Layer 4 of a small transformer language model trained on English Wikipedia (9 layers, counted from 0, width 64).
A neuron's activation on a vector x is SiLU(gate . x) times (in . x), where the dot is the dot product.
The model reads these tokens: " a" "r" "m" "y" " m" "ar" "c" "he" "d" " from" " D" "ub" "l" "in" " to" " A" "r" "m" "ag"

The vector x that enters this layer's MLP at each token. A number n stands for n times 0.019.
0 " a": -14 -4 19 0 70 13 10 -33 8 4 -2 -11 -5 -7 -5 73 28 23 47 -10 42 -3 0 5 11 -1 -10 9 20 31 -32 -9 -18 4 -7 -25 -1 -42 1 19 12 -27 16 13 44 -28 -36 -2 33 0 -68 10 25 -3 43 25 -32 -53 -44 0 -15 43 7 7
1 "r": 0 22 -25 8 14 -29 10 -49 -22 13 -12 -37 -38 -39 -54 1 4 8 31 -11 -34 -32 -49 -31 9 22 -6 47 54 3 -10 28 -5 13 -1 -17 55 -3 30 50 0 -20 40 3 -13 -38 15 6 -3 8 -40 28 -44 37 26 3 -14 -17 -42 41 23 26 -29 -21
2 "m": 2 15 -36 -10 37 -11 40 -42 31 40 -11 -63 -27 -9 -71 59 -27 5 -1 -2 -3 -41 26 -16 25 20 11 0 -31 12 34 3 17 -45 -22 -21 48 10 14 17 19 22 -23 -29 -23 11 25 8 0 -51 -41 21 21 -37 24 -74 -33 -25 -33 16 9 -7 -1 -17
3 "y": -7 -35 -14 19 40 7 33 -29 8 -25 9 41 -9 20 14 74 -14 -5 9 18 -8 20 -14 44 13 -21 18 -1 21 -5 -44 -31 -7 3 -8 31 0 4 48 60 -12 -5 17 12 25 0 21 11 -21 2 -56 38 -6 41 -10 -15 -1 -20 -47 7 9 23 -44 -33
4 " m": 8 3 18 -13 21 17 -5 -60 8 16 -4 11 -23 4 -51 24 36 17 9 -14 14 -12 13 -7 14 -12 -18 25 -16 -13 86 -3 26 -43 -20 15 -23 4 -4 42 29 -18 -32 39 7 23 -9 -9 17 -12 -3 26 21 -32 30 -6 -8 -6 -13 -11 -2 -32 13 -35
5 "ar": 40 57 -8 -17 31 12 2 -23 -24 18 -9 -15 1 28 -9 62 12 9 21 -23 27 35 -19 -51 0 -5 9 63 -35 -12 -15 36 -11 14 23 29 7 25 18 43 22 20 38 -32 0 -12 -16 -23 10 13 -27 48 7 -27 -51 25 -13 15 -14 47 41 29 14 -37
6 "c": -7 -4 -48 9 -9 45 -14 2 -7 -23 -13 -5 -6 6 -46 54 3 -46 -12 -31 -39 23 -5 23 3 0 -18 45 33 -7 54 -1 1 1 -49 -39 12 94 -31 48 7 9 -15 10 -24 25 -1 13 1 -33 -26 -16 39 37 0 38 8 -32 -7 35 9 -26 11 -9
7 "he": -6 -38 14 4 -13 16 9 -37 8 -11 -3 27 -31 60 -23 17 -41 -15 20 -5 -22 -16 -31 -34 38 42 -10 -5 34 -9 -27 18 -3 -33 17 -4 56 -7 -7 47 -31 -10 20 38 32 15 13 -16 -41 -7 -7 3 11 -6 15 -13 51 -45 -49 50 -24 -8 16 -20
8 "d": 46 -9 -2 21 61 -29 -7 -44 1 -11 -7 23 -11 38 -16 16 -2 -44 -10 -6 6 -12 -3 14 36 8 -38 -1 41 10 11 39 -3 -52 -7 -2 -17 46 -2 70 15 15 71 17 -15 -9 6 34 2 -27 10 -6 34 6 -14 -32 23 19 -41 16 -47 34 -8 38
9 " from": 23 -12 -7 -13 45 13 -3 -37 -19 3 28 -18 -15 6 -49 15 78 13 -27 32 31 11 30 8 -16 -7 3 16 -1 26 -26 -11 -15 -51 -29 -3 8 8 44 39 -9 -31 -2 -26 -10 32 10 -23 22 10 31 -49 2 12 40 1 6 -45 -4 10 -7 37 -4 22
10 " D": -9 1 10 -14 34 23 0 -24 -7 0 -24 6 -7 33 12 -1 9 30 13 18 13 1 11 29 -12 -14 -1 -11 22 14 91 -15 18 -26 1 9 -14 -1 37 15 -30 12 15 -1 -3 -16 -7 -28 5 30 -15 -28 -21 26 -2 -28 -4 7 12 1 28 7 14 0
11 "ub": -6 19 -72 -25 -1 4 -16 -34 3 25 -16 -25 -5 48 39 -8 46 -3 -3 -20 -5 -9 -65 -6 -5 10 0 -40 -9 40 5 38 -14 -39 17 -32 -42 -43 19 40 0 -38 -1 -69 -12 -4 -68 2 -41 46 5 -1 3 -9 -4 -3 -22 -22 9 55 47 -7 -10 -8
12 "l": 1 61 0 -4 44 -22 1 -7 1 22 -17 -28 -12 -8 37 -3 22 8 -35 13 -22 -35 -9 -7 -68 -1 39 16 14 29 38 5 6 -25 -17 -39 20 6 13 54 5 -11 9 28 -10 -21 58 19 9 55 -5 -3 31 -13 -9 32 -21 -50 27 10 -1 -21 -36 -7
13 "in": -13 -14 -17 2 -7 -30 8 -6 49 -62 -4 62 -13 32 -4 2 34 0 -12 -30 -20 23 79 11 -2 21 0 -6 34 56 -33 5 48 -23 -36 -25 23 -2 -16 29 -6 10 2 12 -14 -25 -8 -8 -36 33 -44 -21 33 17 5 -1 -49 -34 11 -12 -8 40 -43 -26
14 " to": -29 -19 6 -60 15 -24 4 -18 -14 6 7 24 -25 -10 -16 25 71 12 -5 29 -31 24 9 19 -6 -18 20 19 -25 -12 -31 -45 -83 -35 -1 10 -32 -56 31 29 4 -40 -15 -17 -6 29 -22 2 8 -35 -54 -40 -14 17 43 36 -30 -14 -35 37 -54 47 6 5
15 " A": -19 4 17 0 22 -16 19 -22 16 28 -24 16 -31 22 -14 20 2 8 73 -20 38 -2 15 14 13 -23 -27 -34 21 41 -1 2 -16 -16 -23 2 0 -16 30 -14 -14 7 21 -1 19 -12 -15 -16 12 6 -8 13 -14 -13 16 -14 -3 -21 -13 -7 -9 21 8 -11
16 "r": -14 19 -28 21 3 -18 15 -30 -18 21 -25 -24 -49 -22 -39 -11 -5 9 38 8 -18 -31 -36 -17 -14 9 -12 23 35 -1 -3 48 -12 3 4 -26 40 1 34 39 10 -18 44 -10 -10 -48 4 -2 4 37 -32 17 -41 31 5 -5 11 6 -27 26 27 29 -17 -34
17 "m": -23 21 -39 -22 19 -2 47 -31 44 41 -19 -68 -33 11 -61 46 -17 10 -3 4 7 -50 22 -3 7 11 16 -4 -18 1 30 7 7 -46 -29 -19 51 11 26 14 27 14 -24 -40 -19 -5 14 9 -6 -21 -61 21 16 -26 24 -66 -30 -20 -18 17 13 1 -9 -30
18 "ag": 8 2 -21 -23 -3 -34 35 -23 48 1 -15 -20 -41 7 -24 77 -11 -39 -12 -10 -61 44 -13 6 10 0 -8 37 12 16 32 3 24 -40 -5 32 -12 19 17 4 -33 28 -2 -36 -38 -25 -7 6 -25 -31 -6 21 14 39 22 40 51 -57 -2 8 41 16 -22 -34

Each question shows the input weights of one neuron of the MLP. A number n stands for n times 0.015.

n183 gate: 19 2 -17 31 11 9 46 11 59 -8 25 -21 9 -18 -34 3 -30 -6 0 -19 -16 -8 14 -15 -5 -26 -9 7 -34 -25 -10 3 8 3 7 9 -50 -17 16 -14 -17 -24 25 -1 -39 -1 -5 -12 -23 -23 -4 22 6 -9 24 10 10 4 30 31 11 20 -2 2
n183 in: -33 39 -4 3 35 -31 20 13 1 -24 -12 25 29 -3 24 0 9 -2 1 -4 16 2 18 24 31 -15 44 -6 -24 15 4 28 -36 12 -36 -14 -12 20 -32 25 2 31 0 -13 21 -2 -8 -8 18 4 0 -19 -10 30 12 -11 10 -21 -11 -10 -5 -22 5 7
On which token does it fire most, and how strongly? 7 "he", at about 0.36

n4 gate: 17 -27 -12 26 30 14 -1 -10 -11 10 18 -8 13 -21 23 -31 -17 -20 -5 -22 -16 -10 -11 -26 -24 -12 -13 -44 26 -1 1 21 -11 24 -5 -46 -16 -11 -36 -2 15 -39 39 23 -22 -38 13 -31 -8 -10 -15 -5 -39 -16 -38 5 -23 16 41 1 -20 6 -28 0
n4 in: -54 -34 -5 -8 -35 9 25 46 -19 20 8 19 -32 -8 4 29 1 -39 29 4 2 17 30 1 7 13 33 6 9 21 -4 -26 9 -39 -11 -20 6 -10 6 8 -14 -1 3 -14 11 12 -15 -7 3 16 -16 -22 -5 7 31 16 10 -5 -43 30 23 20 -19 -13
Which token does this neuron like most? 16 "r"

n180 gate: 23 2 5 36 0 0 -56 13 -45 27 -25 -1 20 -10 -4 -11 6 -37 -24 -6 37 3 24 44 4 12 7 -3 24 -11 8 7 15 44 29 -30 -43 16 -27 -36 -34 11 -7 -31 5 8 -9 -13 4 -21 -5 -34 -10 10 22 26 -33 13 18 -21 4 -15 -40 -30
n180 in: -36 14 21 1 7 -18 4 16 -21 -8 1 1 8 8 -19 1 15 9 28 -35 22 -5 20 -17 30 31 -8 -3 -5 66 -9 36 -8 -13 15 -22 7 26 -2 -4 2 4 3 -39 -18 -22 -24 21 28 -23 -10 -50 -29 -29 22 34 -28 -1 -23 -16 -11 -5 2 -12
Which token does this neuron like most? 3 "y"

n92 gate: 16 0 3 3 56 -2 -51 20 -4 35 6 -54 2 -3 1 6 4 -6 -10 -22 32 5 -7 -17 -24 18 -19 10 33 -7 13 -17 -16 40 -15 22 6 -2 -26 4 28 10 -28 -32 -29 -5 32 -5 -8 9 -51 -5 -28 -30 12 6 17 0 21 -16 -5 -36 -37 27
n92 in: -31 5 20 -11 5 18 24 -9 17 8 9 -5 -21 11 0 15 -22 -6 -11 20 22 -16 47 15 -6 5 27 38 21 30 -10 -32 23 -18 3 18 -37 18 19 -14 -18 -8 45 10 2 9 -19 -23 -15 -6 -8 -10 10 -22 4 -16 -19 2 37 23 5 -40 -31 4
Its three highest activations, in order, are on tokens 12 "l", 17 "m", 2 "m"

n77 gate: -2 -4 -10 35 -3 19 -13 22 16 9 -14 -24 26 -38 22 5 12 -24 -2 3 58 -16 -30 -22 -7 9 -26 16 39 24 -22 23 -41 12 18 -32 -32 -4 -28 -8 19 17 8 26 -10 10 46 14 14 -8 21 8 -16 8 -16 -5 35 -43 -4 18 -5 27 11 38
n77 in: 4 -10 1 -16 0 6 7 23 -15 39 37 1 -24 12 28 -8 34 -17 0 11 -10 17 15 -13 6 -9 -27 7 22 -1 -20 23 15 -26 -9 -46 -36 -30 2 4 6 28 22 -16 7 -14 -4 -17 -10 -30 1 -8 18 18 -26 -6 37 1 -15 -25 -8 68 -7 42
Its two highest activations, in order, are on tokens 8 "d", 0 " a"

n46 gate: 1 -19 11 -25 29 -2 23 16 -1 7 8 -4 6 -17 7 -10 -22 16 -23 10 -36 -8 -19 -31 -26 -34 -10 -51 -76 9 -19 -6 -3 -14 15 47 25 -9 -40 -11 28 -25 4 7 -9 20 -21 22 4 10 -26 -18 -10 -8 -9 -12 7 9 5 16 20 -6 -14 18
n46 in: -4 -31 3 -13 -33 -3 -15 -17 14 -17 -2 -11 -15 35 -31 14 21 -16 -4 44 4 3 -2 -17 -12 15 -46 5 1 -52 -7 6 -4 14 12 -11 -3 11 -8 8 -17 1 7 10 38 3 -37 -9 -2 -7 1 6 -6 36 -24 -10 6 -3 22 -45 18 13 -11 6
Which token does this neuron like most? 12 "l"

n105 gate: -12 12 -2 -31 3 1 -34 11 -20 -22 -7 23 7 -42 40 11 -9 16 17 2 -30 -12 4 21 -31 34 3 4 -9 -27 -43 15 -7 5 10 -28 -14 29 11 -37 6 12 -43 9 24 4 19 -13 11 -35 -8 0 -2 -32 10 10 -25 12 22 -1 25 -16 18 31
n105 in: 14 -3 6 4 21 12 -39 17 0 20 14 -9 5 8 19 8 26 -12 13 -52 -24 -31 34 -13 23 2 -9 -5 2 -19 4 -25 -5 3 1 -15 1 -1 21 -5 -30 0 4 34 -6 -2 28 -17 -10 32 4 -26 15 -4 -60 22 -3 11 -19 -17 1 13 34 10
Which token does this neuron like most? 17 "m"

n162 gate: -5 -2 -6 -9 -14 31 14 -7 20 -2 -2 -17 -2 -12 8 15 16 6 -30 17 13 22 -8 -16 -15 -3 33 -29 -17 -28 -33 -2 -33 28 22 -5 -17 7 -24 -10 -17 27 0 -27 22 -4 40 11 43 -15 20 -6 -9 27 7 3 -18 10 -8 -29 -33 -19 -20 28
n162 in: 16 28 16 -3 34 -15 -10 19 -15 29 -9 10 -2 -29 10 23 17 16 20 -19 -13 -3 -1 25 34 13 -6 18 -15 -6 8 4 -4 -23 -10 -12 -13 5 -3 0 15 -28 34 -5 -25 -19 7 -12 -18 0 -14 -21 -16 25 35 -17 -38 -7 24 34 -21 -19 -57 35
On which token does it fire most, and how strongly? 14 " to", at about 2

n156 gate: -1 27 14 25 -13 -35 -7 32 12 21 -34 -33 13 -48 25 5 0 -41 3 -7 -6 5 31 -20 -8 -22 1 -3 6 -12 2 -14 -22 -19 3 -10 36 -17 -50 -9 -27 28 12 -23 28 24 -10 49 -17 -26 23 11 -4 11 -9 -23 -1 6 -46 -17 20 -29 -20 -11
n156 in: -9 21 8 -15 -4 22 25 -27 -24 -3 -24 -25 28 -19 -4 16 3 33 -10 -6 11 14 1 -8 31 32 -2 -11 6 -9 14 15 17 25 -28 9 -4 -28 -16 16 2 10 -11 -1 21 -39 51 -3 19 23 -46 15 2 -2 14 -9 15 -14 9 -23 50 2 -27 7
Which token does this neuron like most? 2 "m"

n50 gate: 42 5 20 38 -28 -18 -20 27 -9 18 -24 -21 14 -23 8 8 11 7 5 -14 -24 -32 11 -35 19 -3 15 -2 -6 -6 -16 12 16 -11 40 -4 9 -44 -30 -21 16 6 6 -3 -21 15 -10 -3 -36 9 -20 53 -34 3 -4 -18 -27 -13 -31 -1 5 15 -10 17
n50 in: -12 11 -4 -12 -3 -14 34 17 -17 -6 6 0 22 -4 9 -20 -28 5 11 3 34 -5 23 -8 48 -75 24 27 -2 -26 14 -7 19 36 14 37 26 -5 -41 9 0 21 -4 -27 -6 -31 -10 6 41 -40 -19 27 -8 2 -18 -23 22 11 -8 11 0 22 -11 2
Which token does this neuron like most? 5 "ar"

n16 gate: -4 -36 -21 -5 -34 -12 0 46 -37 -1 0 23 14 3 13 -40 -30 -6 -23 -14 -14 21 19 -29 -25 18 4 24 -15 -5 26 3 21 5 37 10 7 -11 -25 -11 25 53 -1 -31 9 25 -7 1 -27 26 13 -16 12 -3 4 1 21 -6 6 0 20 -40 -21 -7
n16 in: -3 19 4 26 -3 -10 -4 -4 12 -28 5 -3 -24 36 -17 -21 -23 -20 -13 -22 -42 -24 -20 25 17 15 1 5 -29 -8 -20 -35 5 22 -19 -7 7 -30 -28 28 16 -4 22 -5 -24 9 -31 26 -19 9 18 18 24 -22 -17 41 -25 22 1 1 39 -13 4 22
On which token does it fire most, and how strongly? 10 " D", at about 0.51

n184 gate: 0 -25 -7 -22 -11 -8 4 -4 2 -7 -9 -32 -5 -45 5 8 -16 6 22 11 -18 32 -14 -1 -22 -50 -41 -15 32 11 -44 19 -12 2 -24 5 -28 -3 18 -21 -27 3 -11 -22 -1 3 -15 41 21 -30 10 12 -12 42 9 12 -4 -32 13 16 -8 8 -4 -4
n184 in: 8 -6 -27 7 3 -31 10 -27 -17 -22 -6 -27 20 -8 5 15 -41 22 -16 -15 21 -28 34 16 3 -38 22 -21 4 15 4 28 -27 -21 -2 3 3 24 -2 -7 36 6 -20 6 -39 0 14 35 -3 14 -8 2 0 12 -6 -18 -23 -23 -5 -17 18 58 -7 -29
On which token does it fire most, and how strongly? 18 "ag", at about 1.8

n186 gate: -7 10 -6 14 -8 -20 -29 1 8 -8 -10 6 3 7 21 -50 -13 35 32 38 -14 -3 19 2 8 6 -3 -19 19 18 -4 -4 -54 -22 -13 -4 -32 -20 -7 3 -6 -4 -3 -18 19 7 -29 11 -11 -12 -2 33 18 -34 -54 20 33 17 11 -44 -6 -4 -13 14
n186 in: -1 0 38 1 -1 -25 -38 26 -34 13 -13 -36 -8 13 19 -11 0 9 -18 13 -32 6 30 17 2 16 14 -36 -6 -30 0 -13 10 -14 -1 -19 35 -18 5 -7 12 -9 14 -17 -8 -9 6 2 -23 -3 -5 -21 3 22 -1 -25 4 21 -7 -5 -25 -29 -45 13
Which token does this neuron like most? 5 "ar"

n127 gate: 20 -40 17 -29 8 26 -7 45 -18 15 4 -12 43 2 7 14 24 46 -8 -1 16 11 -33 -36 -11 31 2 10 -14 -8 -9 -26 12 20 31 6 -32 -21 -11 -64 -18 -4 -9 0 6 -22 25 16 7 -6 23 26 -29 -8 35 -5 19 10 -16 27 18 28 -28 -27
n127 in: -35 -37 23 -4 -7 6 -26 -42 13 -36 -3 -34 36 -31 11 33 -21 24 -8 6 -29 -27 -21 -14 -7 6 11 -5 11 -19 22 36 2 22 12 -10 3 35 19 -3 1 -19 10 57 -12 6 -28 19 -7 -11 -3 -50 37 -3 5 -25 -4 -2 10 27 -21 -12 2 18
On which token does it fire most, and how strongly? 15 " A", at about 0.52

n94 gate: -21 15 -39 7 -14 44 4 40 1 7 -31 8 6 -7 52 -35 -20 -14 3 21 -1 -13 38 -18 -22 -5 -23 9 13 -5 -30 22 5 23 -4 -28 -14 -10 -10 -31 -22 39 -61 -12 -28 0 -12 23 2 -4 -32 3 19 -8 -10 -21 -10 -2 35 -30 29 -39 -25 -30
n94 in: 4 -3 -5 -47 -12 -7 5 -16 -15 29 -3 -25 -20 -13 7 23 3 -19 29 -21 15 13 5 -1 -41 3 14 3 26 44 19 44 16 16 25 -4 -14 -35 -13 19 9 23 -24 -3 29 18 -13 18 -1 -14 -17 -49 26 40 -8 25 -42 6 -4 12 -23 1 26 4
Which token does this neuron like most? 13 "in"

n106 gate: 28 -53 -64 17 -18 12 -12 11 5 -62 -9 -3 9 -54 21 -5 -5 6 -10 -1 -5 -4 1 -11 2 -26 -36 -17 7 -13 7 47 0 -11 -13 4 35 20 -36 -21 -5 -9 -8 13 -28 16 -14 -25 -25 -2 21 -27 -34 4 -8 29 26 -14 21 26 -25 -6 -34 10
n106 in: 11 -23 -7 -18 8 3 -24 -27 -16 -1 24 15 -8 -13 -24 1 27 -7 8 -9 2 -20 -31 -17 -30 -12 -20 -6 -17 7 -62 9 -16 12 -5 7 10 53 12 2 26 -15 -16 -14 -34 3 33 15 -3 18 23 -1 -29 39 -16 47 -8 14 26 29 -32 13 2 23
Which token does this neuron like most? 6 "c"

n73 gate: -3 -39 1 -15 48 13 6 2 29 24 2 -10 26 10 -24 -11 -52 45 4 2 8 -25 6 23 25 1 -3 -4 35 8 23 57 -8 9 36 -2 -16 12 4 -28 23 -17 -28 29 23 7 6 -3 -22 3 2 1 6 21 -7 14 -8 28 48 10 -29 -14 2 3
n73 in: 46 8 -11 5 -27 -7 -36 39 -22 40 -6 -10 -1 14 -10 8 -17 -13 25 46 -3 6 17 26 -10 32 -11 17 10 -21 15 -14 8 9 -15 26 -15 -20 3 11 10 4 -39 26 -3 23 9 1 5 14 -5 -20 34 -2 13 11 -39 -2 29 14 25 4 -13 -22
Which token does this neuron like most? 4 " m"

n129 gate: -2 -12 0 7 -1 -31 23 27 -12 -18 0 -14 2 16 10 -40 -17 -14 -25 -12 3 47 -16 4 7 -54 -21 12 18 -15 -11 -14 -18 -20 -30 16 8 -4 -18 7 -24 9 -10 39 -12 5 -21 -11 -4 30 -6 -7 40 -15 -17 -7 60 25 -6 -9 -37 4 13 -8
n129 in: 17 14 17 -18 16 -14 36 -3 9 -9 7 21 14 16 3 8 7 31 -8 6 16 -1 5 9 35 12 17 6 42 21 8 15 6 31 -5 -20 -11 -6 -26 10 34 -10 -36 -17 23 -2 25 12 3 -23 21 13 9 8 -16 5 -1 29 -4 1 1 36 -18 3
Which token does this neuron like most? 8 "d"